Layer 5 of a small transformer language model trained on English Wikipedia (8 layers, counted from 0, width 128).
Take only the direct path to the model's output, skipping the later layers: a vector added to the residual stream pushes a token's score in proportion to its dot product with that token's output vector.

Output vectors of the tokens that the questions are about. A number n stands for (n - 500) times 0.0046.
"gn": 520,538,374,680,408,317,474,409,251,418,609,462,720,427,454,369,343,551,696,507,457,649,629,659,616,529,596,527,449,359,390,439,452,420,626,684,538,351,389,541,582,340,535,406,309,436,601,469,445,447,274,394,348,401,322,445,563,391,630,548,628,338,484,452,827,426,377,314,661,476,519,420,531,551,522,329,429,475,534,395,628,495,551,488,430,407,580,441,543,450,364,586,521,379,603,604,440,419,475,556,459,521,523,431,631,553,500,647,647,654,430,548,393,293,392,490,482,635,362,581,566,662,357,625,744,508,724,568
"restling": 559,511,601,660,335,338,407,578,456,363,582,569,535,393,389,383,397,604,684,454,554,615,533,646,436,568,708,557,340,339,445,460,477,331,594,665,412,349,703,420,530,351,516,658,546,554,561,480,350,612,237,434,500,414,494,500,620,216,500,582,508,434,386,414,669,467,447,292,619,794,430,409,490,674,582,451,434,299,606,370,666,524,577,361,594,584,663,568,581,545,410,613,578,363,713,372,385,393,466,493,382,676,342,604,658,494,762,577,484,756,418,500,478,335,389,588,519,443,329,469,508,649,440,442,667,511,633,651
"ards": 477,543,398,535,286,393,222,652,284,456,733,326,519,408,357,523,370,595,594,587,647,792,479,648,312,441,705,607,439,452,356,550,409,477,541,561,434,425,487,351,497,367,500,462,592,507,521,447,401,599,200,348,485,512,429,442,550,529,710,369,594,495,439,347,795,569,357,523,527,716,420,368,361,492,610,348,364,302,464,634,589,385,484,313,467,644,489,458,556,503,532,649,505,543,556,657,474,394,380,656,285,374,330,649,697,449,721,471,622,652,384,586,413,259,224,441,488,546,445,517,434,486,742,573,707,348,747,590
"rative": 542,536,439,600,266,349,497,563,433,275,565,572,522,464,360,354,318,538,699,515,440,597,601,567,377,630,562,440,331,412,649,292,480,350,703,560,576,388,545,701,412,529,632,415,596,653,710,576,346,482,189,587,436,383,414,357,639,328,665,632,616,430,509,425,625,415,456,268,455,602,584,493,538,605,538,343,485,337,629,471,542,461,678,390,748,488,633,618,401,562,389,605,469,514,673,409,512,354,405,299,467,529,319,618,592,432,776,758,654,847,367,581,404,419,474,582,612,627,425,577,446,459,625,409,797,591,511,603
"like": 540,526,529,598,340,345,518,606,513,368,426,590,711,316,403,463,181,486,741,560,529,477,470,500,550,560,427,645,491,223,464,371,539,548,682,557,671,461,433,614,339,406,622,554,441,645,651,458,377,391,155,421,452,256,530,477,686,320,715,618,488,459,292,461,631,411,363,592,532,572,416,335,385,564,590,508,444,403,581,475,429,401,428,386,515,494,615,531,656,472,436,578,639,262,686,537,511,598,608,658,437,590,301,569,735,360,611,750,659,688,353,594,395,362,357,588,483,525,545,608,572,618,603,314,801,605,797,533
"ional": 488,360,410,576,176,277,364,660,403,223,638,672,676,296,254,386,517,507,566,627,523,655,634,465,521,544,673,536,435,433,294,533,464,547,666,507,460,339,522,479,590,490,515,681,478,660,463,281,442,568,253,508,299,438,500,303,766,228,693,496,351,521,457,404,717,632,195,273,517,700,508,568,246,640,435,554,407,418,648,385,546,370,607,269,550,542,518,461,556,432,439,545,310,393,625,612,427,402,505,389,536,432,528,580,725,578,778,542,552,639,399,492,297,648,500,350,731,702,302,469,441,394,689,442,775,471,583,578
" society": 537,551,504,604,368,298,514,582,404,390,560,497,505,474,462,438,526,522,615,576,471,617,546,621,363,556,508,630,376,291,483,428,324,610,704,747,593,465,655,595,465,455,488,555,610,591,572,482,399,632,227,469,432,428,509,413,608,382,636,517,535,478,393,445,664,468,529,398,511,611,530,462,449,503,607,425,478,332,552,470,607,452,532,449,574,472,561,659,560,448,456,547,600,405,555,561,437,414,347,536,366,688,529,518,591,470,578,693,623,682,396,578,429,438,434,614,490,497,377,560,583,578,500,376,644,468,591,526
"ist,": 476,477,272,416,485,374,479,528,491,240,464,411,546,474,465,478,448,396,531,500,555,504,471,655,645,627,567,495,495,261,551,459,241,489,675,777,446,519,426,484,360,515,568,663,696,562,440,368,398,602,312,491,248,345,551,435,685,356,604,513,546,446,395,400,737,485,591,408,500,532,402,580,536,453,606,511,318,429,581,539,541,493,448,480,455,507,630,482,483,443,417,649,612,364,556,645,457,334,435,625,271,544,482,619,486,461,574,540,514,675,469,589,249,583,409,557,525,497,437,616,493,523,527,449,726,476,586,553
" in": 455,414,485,535,378,410,555,504,441,410,544,486,593,371,550,502,482,516,594,500,454,545,477,566,456,459,489,436,540,469,529,515,570,528,506,405,543,502,467,452,542,441,416,444,612,458,481,493,521,453,275,544,513,396,555,533,513,468,592,531,472,522,432,538,524,555,488,569,550,629,463,557,622,468,452,569,505,495,439,488,442,520,580,466,497,587,621,624,442,569,460,498,472,427,514,433,512,440,421,597,525,495,432,512,470,565,560,600,559,553,502,532,491,451,513,528,572,616,535,620,504,570,517,614,393,518,451,463
" these": 574,614,544,628,244,287,482,594,408,523,562,434,434,291,402,444,438,495,497,527,567,623,434,429,387,527,447,628,502,377,533,486,280,399,668,535,543,565,411,462,486,441,524,552,582,695,625,413,500,568,225,382,415,546,493,447,547,400,787,579,551,384,366,493,748,477,401,474,563,579,548,322,467,514,518,404,511,487,511,487,636,551,418,401,510,523,568,540,441,460,491,487,491,453,477,458,396,418,431,630,491,768,414,570,741,449,623,631,574,683,434,546,467,380,495,484,515,600,450,612,473,560,551,384,529,464,617,520
"wards": 646,630,535,694,323,321,320,665,537,534,527,488,350,391,367,452,305,516,519,602,509,505,471,608,529,427,573,705,411,343,367,420,179,532,653,785,426,379,275,397,536,237,674,516,476,410,525,446,355,488,127,354,508,393,379,483,642,349,592,695,442,376,477,500,618,302,403,429,700,488,465,478,404,524,657,326,484,269,636,377,469,515,486,374,612,351,628,353,500,413,667,582,584,324,467,422,346,341,452,599,570,710,275,649,636,500,593,550,663,749,332,533,637,254,354,488,524,717,494,521,457,621,394,485,742,558,727,532
"ities": 598,431,437,553,364,345,522,544,612,289,325,335,496,362,413,439,531,454,486,808,604,591,435,550,470,668,457,450,262,433,390,672,352,445,661,589,442,503,450,654,407,477,544,507,519,496,410,483,440,520,312,394,514,414,519,420,694,568,531,541,545,421,521,355,864,459,417,532,567,765,453,449,458,726,564,372,270,594,607,601,535,355,484,293,692,425,620,595,375,340,375,658,706,165,632,448,443,333,460,445,496,397,339,556,718,459,686,684,707,636,450,479,461,476,400,621,559,452,467,428,322,586,629,292,720,584,692,562
"ues": 473,417,448,515,186,344,449,482,453,307,755,319,521,397,522,367,367,478,570,546,311,685,354,567,590,624,514,560,429,487,434,619,318,432,588,706,479,391,624,457,272,365,532,517,527,554,529,533,384,545,245,513,510,392,518,205,578,325,790,618,408,423,418,405,682,587,687,300,439,683,455,454,510,586,564,531,373,433,391,492,589,328,513,494,543,441,553,513,520,405,398,600,372,451,612,744,432,500,383,609,496,550,510,542,848,234,511,673,553,636,474,638,487,507,393,359,556,618,628,764,564,583,503,524,712,553,423,603
"|": 576,557,571,560,396,296,423,439,338,597,716,395,522,582,379,550,330,586,640,513,347,584,696,602,320,582,573,407,478,354,530,412,412,393,570,578,699,382,515,581,489,540,565,584,502,488,506,435,434,681,410,434,349,464,456,377,461,426,478,676,568,576,337,270,585,457,420,522,497,428,407,506,375,607,460,516,402,573,606,585,665,354,647,477,546,617,672,410,565,409,435,583,527,524,510,467,550,382,390,545,407,644,637,580,574,614,713,595,644,614,291,570,527,576,588,486,510,639,552,507,500,623,484,371,791,485,751,541
"es": 585,493,470,429,352,465,510,704,538,274,540,453,542,333,489,458,402,601,603,388,417,369,476,500,464,506,441,544,430,364,524,590,472,484,491,690,589,574,465,320,546,386,524,529,359,505,450,521,506,627,334,447,585,439,500,544,497,345,750,546,507,471,517,469,667,464,398,517,471,485,577,547,527,546,490,410,287,568,311,632,423,418,558,472,498,534,509,519,518,174,439,697,561,418,494,614,540,352,420,425,736,537,416,472,649,407,554,460,444,597,511,557,467,437,494,494,349,500,565,422,481,617,477,641,609,536,591,515
"vement": 528,420,574,560,242,295,466,420,400,255,471,374,578,628,454,386,391,537,685,551,421,557,568,527,601,526,661,579,451,387,410,352,421,468,698,658,497,422,610,541,439,497,413,449,574,642,606,463,468,555,331,355,325,482,509,341,596,276,445,699,504,372,370,411,809,420,453,393,622,459,582,430,398,467,558,370,486,279,634,500,582,376,416,422,591,514,511,428,380,443,280,371,412,482,749,589,494,339,434,612,379,690,440,464,516,581,741,869,542,737,380,493,517,158,295,753,578,628,418,723,455,536,476,335,784,537,611,630
"ince": 530,385,340,568,294,186,494,620,431,521,525,511,554,319,345,421,239,481,568,609,394,562,589,527,481,539,604,603,540,314,316,430,178,435,608,618,541,503,537,500,515,571,659,554,577,556,586,413,567,642,280,408,423,385,447,484,620,191,490,570,620,605,264,506,687,615,465,500,608,548,528,276,358,482,519,346,296,414,468,320,367,370,429,412,576,465,527,648,721,494,453,513,621,332,496,376,514,394,407,677,447,681,479,710,842,370,603,528,576,775,455,593,334,604,566,495,431,474,365,620,529,775,641,378,652,463,732,594
"ance,": 513,434,396,387,329,288,509,624,345,297,685,529,597,315,314,370,390,524,522,642,340,694,696,496,423,588,458,497,521,339,566,439,461,386,704,729,401,482,428,500,452,470,575,528,538,611,607,484,669,604,311,398,384,360,467,244,722,418,662,683,475,497,623,521,701,522,454,552,576,669,527,308,569,297,590,454,453,362,734,381,641,457,497,503,424,436,521,555,432,399,410,578,527,376,679,516,462,496,409,441,350,853,345,627,782,466,561,718,394,668,496,644,290,345,379,700,543,507,397,535,420,496,521,413,725,522,721,577
"mp": 419,579,342,557,312,278,506,568,362,588,612,454,491,527,383,483,339,628,773,465,513,689,567,394,558,523,659,469,514,418,550,382,366,487,586,682,451,423,554,568,492,422,578,500,478,595,585,440,398,574,222,368,450,595,425,521,539,465,478,526,544,409,522,416,763,436,437,377,622,543,544,527,588,477,650,467,367,393,581,434,421,417,411,448,516,485,591,498,657,385,428,563,326,290,749,481,435,406,331,804,504,690,550,567,537,541,520,579,589,600,373,506,495,230,435,661,482,640,422,571,369,536,552,526,734,695,622,574
"ition": 610,466,587,701,266,399,412,657,620,247,349,387,414,454,261,400,452,520,486,660,512,495,625,569,457,456,526,454,510,263,331,469,421,581,685,537,307,412,425,423,390,408,422,490,732,562,503,493,363,564,287,347,247,392,418,320,706,471,643,601,531,544,443,622,561,395,417,483,617,477,537,430,456,527,572,350,343,250,632,401,633,488,411,541,489,289,659,404,423,446,524,716,421,352,677,531,417,365,449,311,364,358,218,475,561,446,741,755,342,800,444,417,506,551,369,511,757,431,457,680,514,491,447,281,770,611,633,562
" Born:": 475,515,449,450,392,376,478,634,518,441,586,337,595,292,360,513,361,475,509,467,512,776,570,610,411,640,602,569,434,425,489,349,451,513,668,680,666,376,681,552,365,457,559,241,596,656,547,352,318,689,440,438,500,244,513,390,594,523,629,421,502,460,306,453,533,474,420,468,720,779,393,517,377,571,365,554,416,359,629,439,658,418,559,360,575,500,655,582,548,441,551,573,415,328,543,329,494,495,550,458,314,676,399,480,527,362,700,662,641,610,358,542,395,277,380,451,573,631,252,594,460,762,454,528,716,658,522,591
"°E": 572,435,438,644,537,127,368,477,291,456,623,403,567,431,429,516,358,577,552,424,521,692,450,532,426,392,563,592,471,307,383,450,273,492,695,543,694,455,572,540,474,285,594,543,563,709,486,441,183,431,201,542,358,646,435,388,696,401,736,719,489,282,299,465,527,449,381,556,700,508,481,413,615,569,627,415,284,285,408,453,454,342,434,449,657,476,663,609,535,602,399,621,516,202,580,489,485,342,269,511,357,582,526,541,708,350,727,656,596,601,328,611,333,504,523,450,481,656,430,318,335,664,555,674,734,506,549,636
"les.": 520,525,562,457,222,257,346,638,518,302,691,234,601,249,442,493,440,437,676,672,410,685,367,630,552,555,485,630,400,451,484,294,412,539,638,791,671,470,342,574,584,494,535,526,363,467,479,419,312,482,233,589,364,473,480,169,378,394,612,663,511,448,358,442,758,394,322,503,652,667,611,391,660,539,506,506,301,656,654,665,577,503,492,555,423,618,716,528,570,585,329,580,415,500,682,761,453,359,196,614,249,524,530,408,478,397,585,648,690,653,401,562,538,340,376,432,587,496,420,718,358,619,455,546,730,572,778,601
".": 507,343,433,647,301,506,465,608,497,450,559,368,522,488,571,547,467,532,661,563,515,323,580,584,417,534,484,556,527,408,471,587,500,653,525,791,610,570,344,608,505,451,417,443,385,443,434,383,514,528,316,600,573,385,627,500,382,358,360,574,331,475,515,516,578,552,476,552,442,571,589,398,562,446,401,525,639,494,458,582,462,608,628,497,539,453,632,577,384,515,608,395,417,524,500,556,744,420,454,721,634,464,491,596,463,590,565,508,434,481,512,647,546,338,567,467,643,659,243,676,573,657,375,439,563,483,413,472
" also==": 520,403,339,511,257,226,535,448,189,440,681,320,546,160,214,224,387,644,648,682,726,554,661,571,523,703,265,584,513,216,617,421,313,344,921,659,414,411,507,645,193,395,559,663,720,490,789,433,573,488,379,398,385,253,389,318,540,276,723,631,430,358,368,360,720,218,416,554,616,705,597,538,444,813,541,375,127,564,431,443,518,524,466,203,604,439,623,573,791,676,135,589,644,221,730,673,532,257,348,418,287,586,485,653,763,438,819,633,793,538,283,549,409,392,406,290,602,730,483,665,519,583,770,307,971,492,718,675

Each question shows what one neuron of this layer's MLP adds at an activation of 1. A number n stands for (n - 500) times 0.0023.

n89: 535,459,554,493,485,469,447,434,480,545,486,481,511,502,449,548,463,514,456,478,520,551,522,498,495,533,465,530,498,428,426,510,460,535,467,489,522,497,473,483,536,480,468,510,522,563,514,464,462,442,486,480,468,482,523,461,525,474,493,520,527,542,457,527,460,590,383,532,539,427,522,491,529,519,471,522,554,490,442,474,503,454,484,449,521,477,428,446,470,517,596,507,554,469,472,477,525,465,500,507,532,525,510,459,522,493,493,498,474,477,522,537,454,521,465,477,532,547,478,427,539,467,491,520,429,481,453,515
Which two tokens does it push up most, strongest first? "°E", "ional"

n141: 525,489,532,499,545,561,494,457,472,504,577,531,475,501,510,451,560,493,441,486,536,494,438,524,482,458,532,507,488,523,577,437,382,462,455,485,432,526,514,483,479,473,514,534,527,475,514,514,508,499,539,508,509,587,413,525,491,449,554,488,539,434,469,448,535,437,514,554,470,486,577,474,470,460,479,494,556,480,557,511,528,524,465,468,515,482,466,474,457,518,544,440,473,439,484,449,476,567,495,480,456,511,429,532,553,468,521,593,426,523,463,493,459,484,499,505,486,473,500,525,501,477,495,509,491,496,502,522
Pushed up most: " these"

n218: 437,473,522,492,495,507,402,461,490,547,478,491,447,564,489,491,467,591,473,490,482,504,504,492,502,495,504,497,477,476,508,488,476,510,522,502,497,479,514,521,481,474,471,455,518,504,478,538,530,545,460,504,504,518,528,492,547,472,518,457,482,515,444,526,481,501,504,538,475,486,477,505,535,515,447,542,480,502,499,547,504,487,500,573,487,507,461,520,521,513,503,475,496,499,540,495,509,515,539,492,483,475,458,481,523,461,517,557,458,460,444,504,476,489,556,525,482,450,483,516,485,482,471,473,433,515,526,432
Pushed up most: "ition"

n114: 491,534,503,542,486,475,457,538,443,481,509,515,521,573,439,449,539,508,503,514,526,493,486,467,461,473,526,496,501,528,503,472,474,503,562,474,502,533,524,542,499,444,509,506,511,567,504,533,527,454,555,482,500,478,499,525,545,464,567,467,489,461,502,446,523,581,521,520,524,571,502,473,518,516,500,522,524,496,453,543,437,554,504,456,536,503,451,473,478,492,531,484,534,554,432,512,533,526,490,510,481,538,480,456,500,546,460,547,487,507,466,482,561,501,408,551,533,490,500,478,488,471,504,509,506,507,476,452
Pushed up most: "ards"

n163: 449,550,522,495,525,537,468,498,476,511,465,513,418,447,508,506,441,502,453,489,482,450,502,503,547,511,489,497,476,465,482,554,540,580,539,525,596,542,556,514,526,525,463,505,373,548,496,515,539,536,434,492,505,482,524,489,485,536,448,495,562,623,525,549,551,455,440,492,441,518,476,501,509,514,536,472,425,536,486,470,534,448,542,510,462,479,472,484,515,544,475,555,535,478,537,517,453,556,507,546,411,506,501,485,474,542,561,473,479,479,501,501,456,476,515,466,489,490,489,517,463,550,568,490,498,511,461,593
Which of these tokens does it push down most? "wards"

n309: 488,452,503,513,485,545,486,562,487,460,507,486,507,446,550,528,586,484,543,450,494,502,471,493,505,501,491,474,469,517,474,495,461,460,504,469,492,452,572,537,459,477,535,493,538,504,528,473,471,554,509,495,531,462,434,472,502,524,452,436,519,516,476,568,438,474,435,538,454,485,477,529,613,460,542,551,457,541,460,521,568,576,571,508,449,429,499,504,512,500,523,533,492,535,526,479,496,473,516,517,470,438,504,474,506,577,531,505,442,521,456,455,544,461,441,469,500,466,531,480,528,511,472,605,539,514,473,553
Which of these tokens does it push down most? "ince"

n247: 520,492,485,447,519,494,514,554,522,449,522,503,472,483,478,520,473,459,493,511,516,442,520,450,476,529,513,517,526,469,573,499,438,482,474,493,452,455,469,522,536,501,484,476,494,504,526,484,539,496,532,483,553,521,473,481,493,545,530,546,486,491,572,501,520,463,502,494,534,518,507,507,448,451,471,466,557,504,559,523,530,531,470,497,512,465,534,544,509,516,467,488,538,530,504,540,502,530,538,483,523,495,474,519,548,517,512,500,470,560,535,478,498,476,560,499,462,470,482,477,483,474,529,529,636,475,511,597
Pushed up most: "ance,"

n93: 571,518,574,509,506,547,503,500,493,510,423,557,525,561,505,517,537,471,525,454,548,498,456,494,454,555,477,546,421,509,505,544,517,446,471,499,501,546,567,501,524,431,441,510,472,478,579,429,513,517,480,490,455,494,533,506,501,536,450,562,550,555,509,507,466,558,512,552,497,581,481,539,484,505,591,472,488,514,610,484,483,468,500,488,479,505,524,475,507,539,488,516,468,495,585,556,487,489,439,501,464,500,514,457,597,506,490,497,469,508,570,506,442,534,515,519,526,544,527,474,548,528,493,489,540,470,584,516
Pushed up most: "restling"

n175: 524,434,453,509,489,558,512,495,541,474,530,486,475,496,503,528,507,499,526,546,531,500,532,542,425,538,426,527,471,505,525,453,540,522,508,445,526,454,473,496,501,525,462,481,491,467,488,553,460,447,534,548,530,473,484,458,500,450,559,511,556,494,449,466,514,448,519,504,497,506,491,486,560,495,501,426,505,508,465,542,542,544,546,447,519,503,494,516,451,491,531,506,533,528,579,464,522,536,560,428,486,471,469,556,434,504,521,467,467,529,522,501,494,489,535,430,537,535,486,487,513,495,453,520,471,534,485,498
Pushed up most: "rative"

n66: 514,388,495,499,477,516,559,530,466,442,515,512,559,471,470,416,476,450,480,490,477,610,459,499,424,489,454,552,497,491,494,522,442,428,466,508,556,489,441,496,507,512,515,495,535,479,485,495,539,442,425,534,571,475,501,488,547,463,490,417,461,538,521,527,522,488,464,479,488,458,492,527,481,454,454,562,499,435,459,419,494,525,492,482,505,550,503,494,472,482,423,462,504,461,446,486,528,519,491,472,507,510,505,515,476,514,527,454,469,466,464,513,512,523,435,444,527,494,548,534,448,463,490,455,500,515,456,586
Pushed up most: "ional"

n244: 485,558,543,499,574,513,468,601,444,466,532,485,476,504,504,559,451,449,541,501,427,547,506,456,487,476,492,460,537,560,492,490,518,548,545,458,450,466,511,536,462,494,497,460,424,467,484,494,541,543,535,466,546,526,512,446,531,552,538,540,530,492,536,512,521,546,521,537,518,509,476,482,486,465,547,471,553,488,485,525,593,496,488,494,477,462,468,558,508,521,478,437,481,578,510,500,485,563,480,573,454,500,484,516,529,421,501,544,493,511,488,518,483,466,430,542,545,461,516,594,473,467,497,456,554,413,460,583
Which two tokens does it push up most, strongest first? "ance,", "ards"

n229: 515,492,543,493,481,546,512,491,508,587,519,559,523,557,505,471,447,499,500,545,547,459,439,525,467,538,474,459,506,484,468,469,497,506,497,548,475,552,405,418,447,502,463,471,507,486,462,615,568,535,518,503,459,438,549,454,491,479,443,515,517,514,478,572,452,486,452,478,494,521,484,423,542,524,490,436,402,455,475,466,483,494,528,571,502,436,541,471,523,502,467,486,482,468,424,482,564,478,507,476,401,490,540,484,589,503,536,444,545,500,503,531,489,591,467,510,482,440,494,522,500,563,574,467,477,459,456,500
Pushed up most: "ince"

n52: 521,484,526,439,509,523,487,545,546,513,486,454,426,484,550,526,508,487,516,505,444,449,518,588,500,528,453,522,486,459,566,479,570,515,500,523,501,459,538,528,584,534,502,500,430,448,478,468,548,541,565,522,552,528,472,495,486,509,478,523,510,552,480,497,475,488,591,552,446,548,501,474,494,532,576,473,575,479,507,491,560,497,518,484,529,551,502,500,483,509,455,437,488,588,557,562,516,579,467,495,446,485,508,482,544,446,513,530,594,553,579,473,435,529,479,523,435,511,476,462,470,587,480,499,604,525,534,527
Which of these tokens does it push down most? "ional"

n288: 521,436,448,559,451,494,519,472,477,473,460,461,537,556,469,524,531,534,502,507,506,510,470,516,491,495,467,508,443,506,482,504,511,473,512,404,498,487,481,509,520,472,514,516,524,472,444,475,514,466,464,531,506,423,521,513,512,479,518,502,524,461,512,516,526,456,489,505,500,492,420,494,494,445,394,520,511,463,502,552,508,504,509,508,435,554,518,569,483,485,510,481,465,459,536,446,516,484,554,577,495,517,512,552,470,553,508,573,527,490,529,446,490,467,554,431,590,599,512,514,522,497,513,604,467,529,541,453
Which two tokens does it push up most, strongest first? " in", "."

n132: 480,500,527,538,542,470,478,480,479,476,473,524,501,509,485,476,563,537,507,502,487,516,526,531,472,505,487,486,448,535,573,497,526,474,565,532,475,536,592,474,553,494,521,453,547,516,483,548,528,543,483,522,489,518,549,518,455,470,544,474,509,427,427,512,481,461,549,493,514,534,478,485,432,499,485,497,552,522,493,512,449,575,529,484,489,557,491,515,548,521,495,469,517,473,507,483,491,486,488,462,468,484,522,499,519,441,482,521,496,501,500,534,484,492,496,544,490,459,461,486,572,488,485,443,425,460,481,401
Pushed up most: " society"

n104: 538,518,491,462,437,558,457,536,542,521,500,420,478,472,504,490,540,468,480,547,514,524,501,471,475,497,495,516,480,483,514,470,505,530,468,487,511,514,469,467,518,502,463,543,488,480,514,416,454,484,524,573,469,494,547,438,476,501,478,531,502,550,504,525,465,438,496,458,490,541,536,492,512,480,435,412,457,505,476,518,506,546,491,497,451,483,546,531,544,490,488,497,545,499,532,489,474,500,498,525,483,507,533,485,444,509,436,553,505,529,563,525,479,470,535,467,476,513,507,483,467,469,465,567,441,474,529,428
Which two tokens does it push up most, strongest first? "les.", "."

n213: 488,513,536,462,453,520,527,516,541,519,492,458,459,518,494,549,467,503,458,511,455,507,514,537,437,507,616,531,507,527,507,522,497,519,487,489,504,445,454,522,489,447,485,504,524,525,508,458,550,510,484,499,492,482,578,481,571,587,527,514,466,527,536,498,487,536,522,553,469,558,443,543,543,504,559,467,528,437,491,495,534,580,528,483,446,493,444,453,560,559,512,479,432,530,465,511,526,571,484,460,474,533,409,562,533,421,517,482,470,532,392,488,482,428,463,447,464,482,517,438,453,467,494,516,498,463,528,515
Which of these tokens does it push down most? "gn"

n64: 485,539,410,544,510,509,524,518,549,452,464,465,560,515,427,481,526,477,458,501,556,528,433,497,507,566,447,533,496,519,524,518,410,441,520,538,508,481,551,420,425,493,446,489,565,500,521,487,465,552,500,549,474,484,465,508,608,443,538,481,516,553,476,514,477,578,594,468,403,422,452,483,505,535,532,477,464,447,455,566,543,487,489,524,542,487,406,489,544,520,532,549,528,437,434,516,516,481,559,464,443,451,505,437,571,478,570,485,447,501,590,468,501,496,515,506,498,467,477,508,483,443,478,473,489,575,378,462
Which of these tokens does it push down most? "les."

n4: 481,486,471,520,486,503,466,454,519,450,515,498,524,530,494,508,470,493,497,498,519,500,522,558,495,534,541,468,484,552,513,495,555,486,515,521,483,482,551,524,475,480,530,458,501,493,476,513,521,502,526,454,502,526,516,481,523,488,534,484,477,471,466,467,508,529,541,519,468,496,434,524,521,539,491,539,491,522,532,554,489,506,533,493,482,502,489,495,513,533,451,462,489,494,511,501,527,510,455,506,512,436,473,487,513,451,505,495,472,520,434,502,517,511,509,539,531,435,491,531,523,540,497,515,477,512,532,428
Which of these tokens does it push down most? "wards"

n110: 499,499,567,520,472,537,462,552,501,524,586,482,503,480,435,524,488,493,562,476,548,487,470,508,527,522,459,553,434,460,549,517,435,473,516,506,508,500,526,494,476,556,545,457,531,491,576,447,463,488,558,496,488,524,509,468,497,474,458,523,537,475,454,509,519,522,455,515,521,522,528,431,449,466,513,511,482,541,497,458,541,500,482,498,472,491,508,458,485,524,492,512,536,529,565,498,415,462,558,495,482,585,490,506,525,467,524,494,531,526,499,456,467,571,458,440,482,529,476,536,530,541,490,500,548,546,473,560
Pushed up most: " also=="

n10: 535,527,538,469,469,436,393,410,526,449,496,517,503,462,489,582,513,524,469,530,506,556,507,492,539,557,489,498,470,490,469,556,469,586,498,460,522,515,516,509,479,581,467,536,468,522,459,563,497,526,532,462,426,490,506,465,530,454,541,489,522,486,473,513,534,540,471,449,523,491,469,490,535,573,451,494,501,485,511,568,507,491,463,526,566,456,468,549,389,492,536,546,506,395,476,581,479,561,479,476,483,526,459,522,446,567,468,499,520,550,489,500,482,537,543,425,475,508,565,453,439,516,516,431,519,553,529,456
Pushed up most: "ities"

n205: 486,549,464,475,528,494,478,498,492,529,539,495,524,524,509,527,487,516,567,507,509,493,478,532,591,486,548,467,478,510,466,408,480,423,504,571,514,452,519,499,474,531,581,482,474,507,510,493,476,525,490,505,508,558,438,511,530,485,481,465,523,468,496,520,524,403,450,502,452,474,523,483,502,526,443,493,504,485,494,495,544,466,520,568,464,463,499,536,508,515,445,554,464,512,457,445,463,543,569,411,493,468,457,483,506,473,516,508,518,552,471,389,542,453,465,501,458,463,492,520,513,515,525,558,590,465,508,583
Which of these tokens does it push down most? "."

n316: 488,535,545,432,525,491,474,530,494,516,462,518,468,509,472,511,448,595,452,495,449,447,463,556,449,564,483,529,488,519,499,484,445,582,513,551,491,538,547,452,554,491,465,482,554,539,546,491,510,464,452,486,508,526,511,473,455,398,449,494,505,497,434,496,477,500,449,526,481,580,476,474,538,518,468,539,443,510,549,516,431,537,465,514,510,410,547,489,568,532,506,546,500,522,590,481,523,481,513,474,476,538,513,475,553,499,528,495,469,510,441,490,460,478,501,505,456,481,445,494,483,498,489,534,533,509,465,472
Pushed up most: "restling"

n45: 486,444,497,545,533,495,483,540,462,452,521,493,478,484,553,503,478,469,472,491,534,418,533,550,529,535,465,488,501,452,487,463,486,512,548,461,413,475,496,536,483,555,559,515,554,491,402,508,462,551,484,397,509,454,535,498,453,544,458,507,502,479,518,503,444,536,518,482,534,513,438,536,444,516,496,516,409,504,515,483,512,522,425,528,492,411,512,627,461,479,540,513,529,476,428,440,506,466,519,513,461,502,530,476,482,478,475,478,486,479,455,437,557,535,472,530,541,496,543,518,540,554,449,543,562,591,544,525
Pushed up most: "ition"

n120: 469,544,589,501,544,539,497,539,520,554,537,491,502,492,523,453,499,515,498,502,471,543,527,498,490,453,529,467,533,536,556,516,558,540,516,499,483,474,524,537,506,510,524,486,481,444,500,489,546,544,427,488,564,558,487,523,522,536,510,541,499,554,498,531,540,540,499,494,474,503,442,476,463,471,492,425,498,495,492,441,534,514,444,491,463,422,481,544,488,509,422,527,512,465,568,447,450,515,505,419,439,551,483,582,567,398,495,483,409,515,476,480,494,486,457,573,511,429,504,507,413,545,481,484,444,454,543,530
Which two tokens does it push up most, strongest first? "ance,", "restling"

n294: 539,495,512,520,482,501,512,571,502,443,486,513,455,514,468,509,541,501,496,435,526,449,512,521,474,497,521,433,563,527,547,566,486,455,503,493,574,471,454,466,470,480,517,458,539,408,580,535,483,507,453,525,537,437,606,501,542,515,570,528,502,443,524,552,535,439,534,465,516,465,525,458,472,495,525,489,576,490,448,499,523,569,459,437,506,479,484,491,418,587,513,468,514,568,433,512,472,507,520,549,470,519,499,542,497,482,481,558,513,573,507,460,506,454,516,465,531,536,512,526,459,472,446,558,590,476,485,424
Pushed up most: "wards"

n287: 460,410,510,516,462,481,531,472,492,514,478,572,541,486,475,530,542,463,526,468,586,470,558,497,561,503,459,480,487,442,509,535,523,590,515,514,494,580,529,490,555,466,425,525,489,473,493,527,511,510,537,459,464,426,523,458,521,451,471,495,519,502,488,539,513,552,529,505,481,438,453,498,515,531,527,493,512,539,658,378,521,553,466,498,563,488,535,470,555,479,559,477,450,495,478,520,501,462,493,532,499,567,491,523,491,480,492,489,461,504,539,481,490,500,568,505,464,569,479,489,518,488,513,512,462,487,507,502
Which of these tokens does it push down most? "ards"

n278: 529,425,615,460,522,497,536,458,477,549,517,498,484,505,507,508,479,473,485,465,556,465,625,494,517,531,484,522,481,582,500,540,567,533,447,494,516,454,592,494,476,482,465,441,559,510,446,477,497,523,564,523,511,500,523,425,538,534,503,505,462,490,542,440,550,490,521,505,494,485,460,536,499,558,609,569,614,501,458,528,505,544,432,475,451,505,519,551,528,509,496,494,588,586,558,519,529,439,478,499,547,500,527,539,552,503,500,459,485,568,558,543,533,509,566,474,502,472,523,514,519,540,499,557,569,433,482,467
Which of these tokens does it push down most? "wards"

n276: 542,462,554,489,473,423,554,473,491,587,582,490,548,500,493,550,492,509,470,479,504,544,540,500,485,512,531,490,467,403,472,525,488,471,469,515,441,511,526,533,530,513,480,515,559,502,472,542,511,470,563,474,462,581,512,539,456,437,526,544,510,495,494,479,523,527,519,491,549,487,490,534,529,505,550,536,498,521,512,467,464,508,515,520,539,501,461,510,513,489,532,482,536,440,469,529,556,487,523,459,461,483,425,483,561,566,535,490,512,528,526,562,536,485,444,465,559,506,519,583,444,484,558,442,392,520,476,428
Pushed up most: " also=="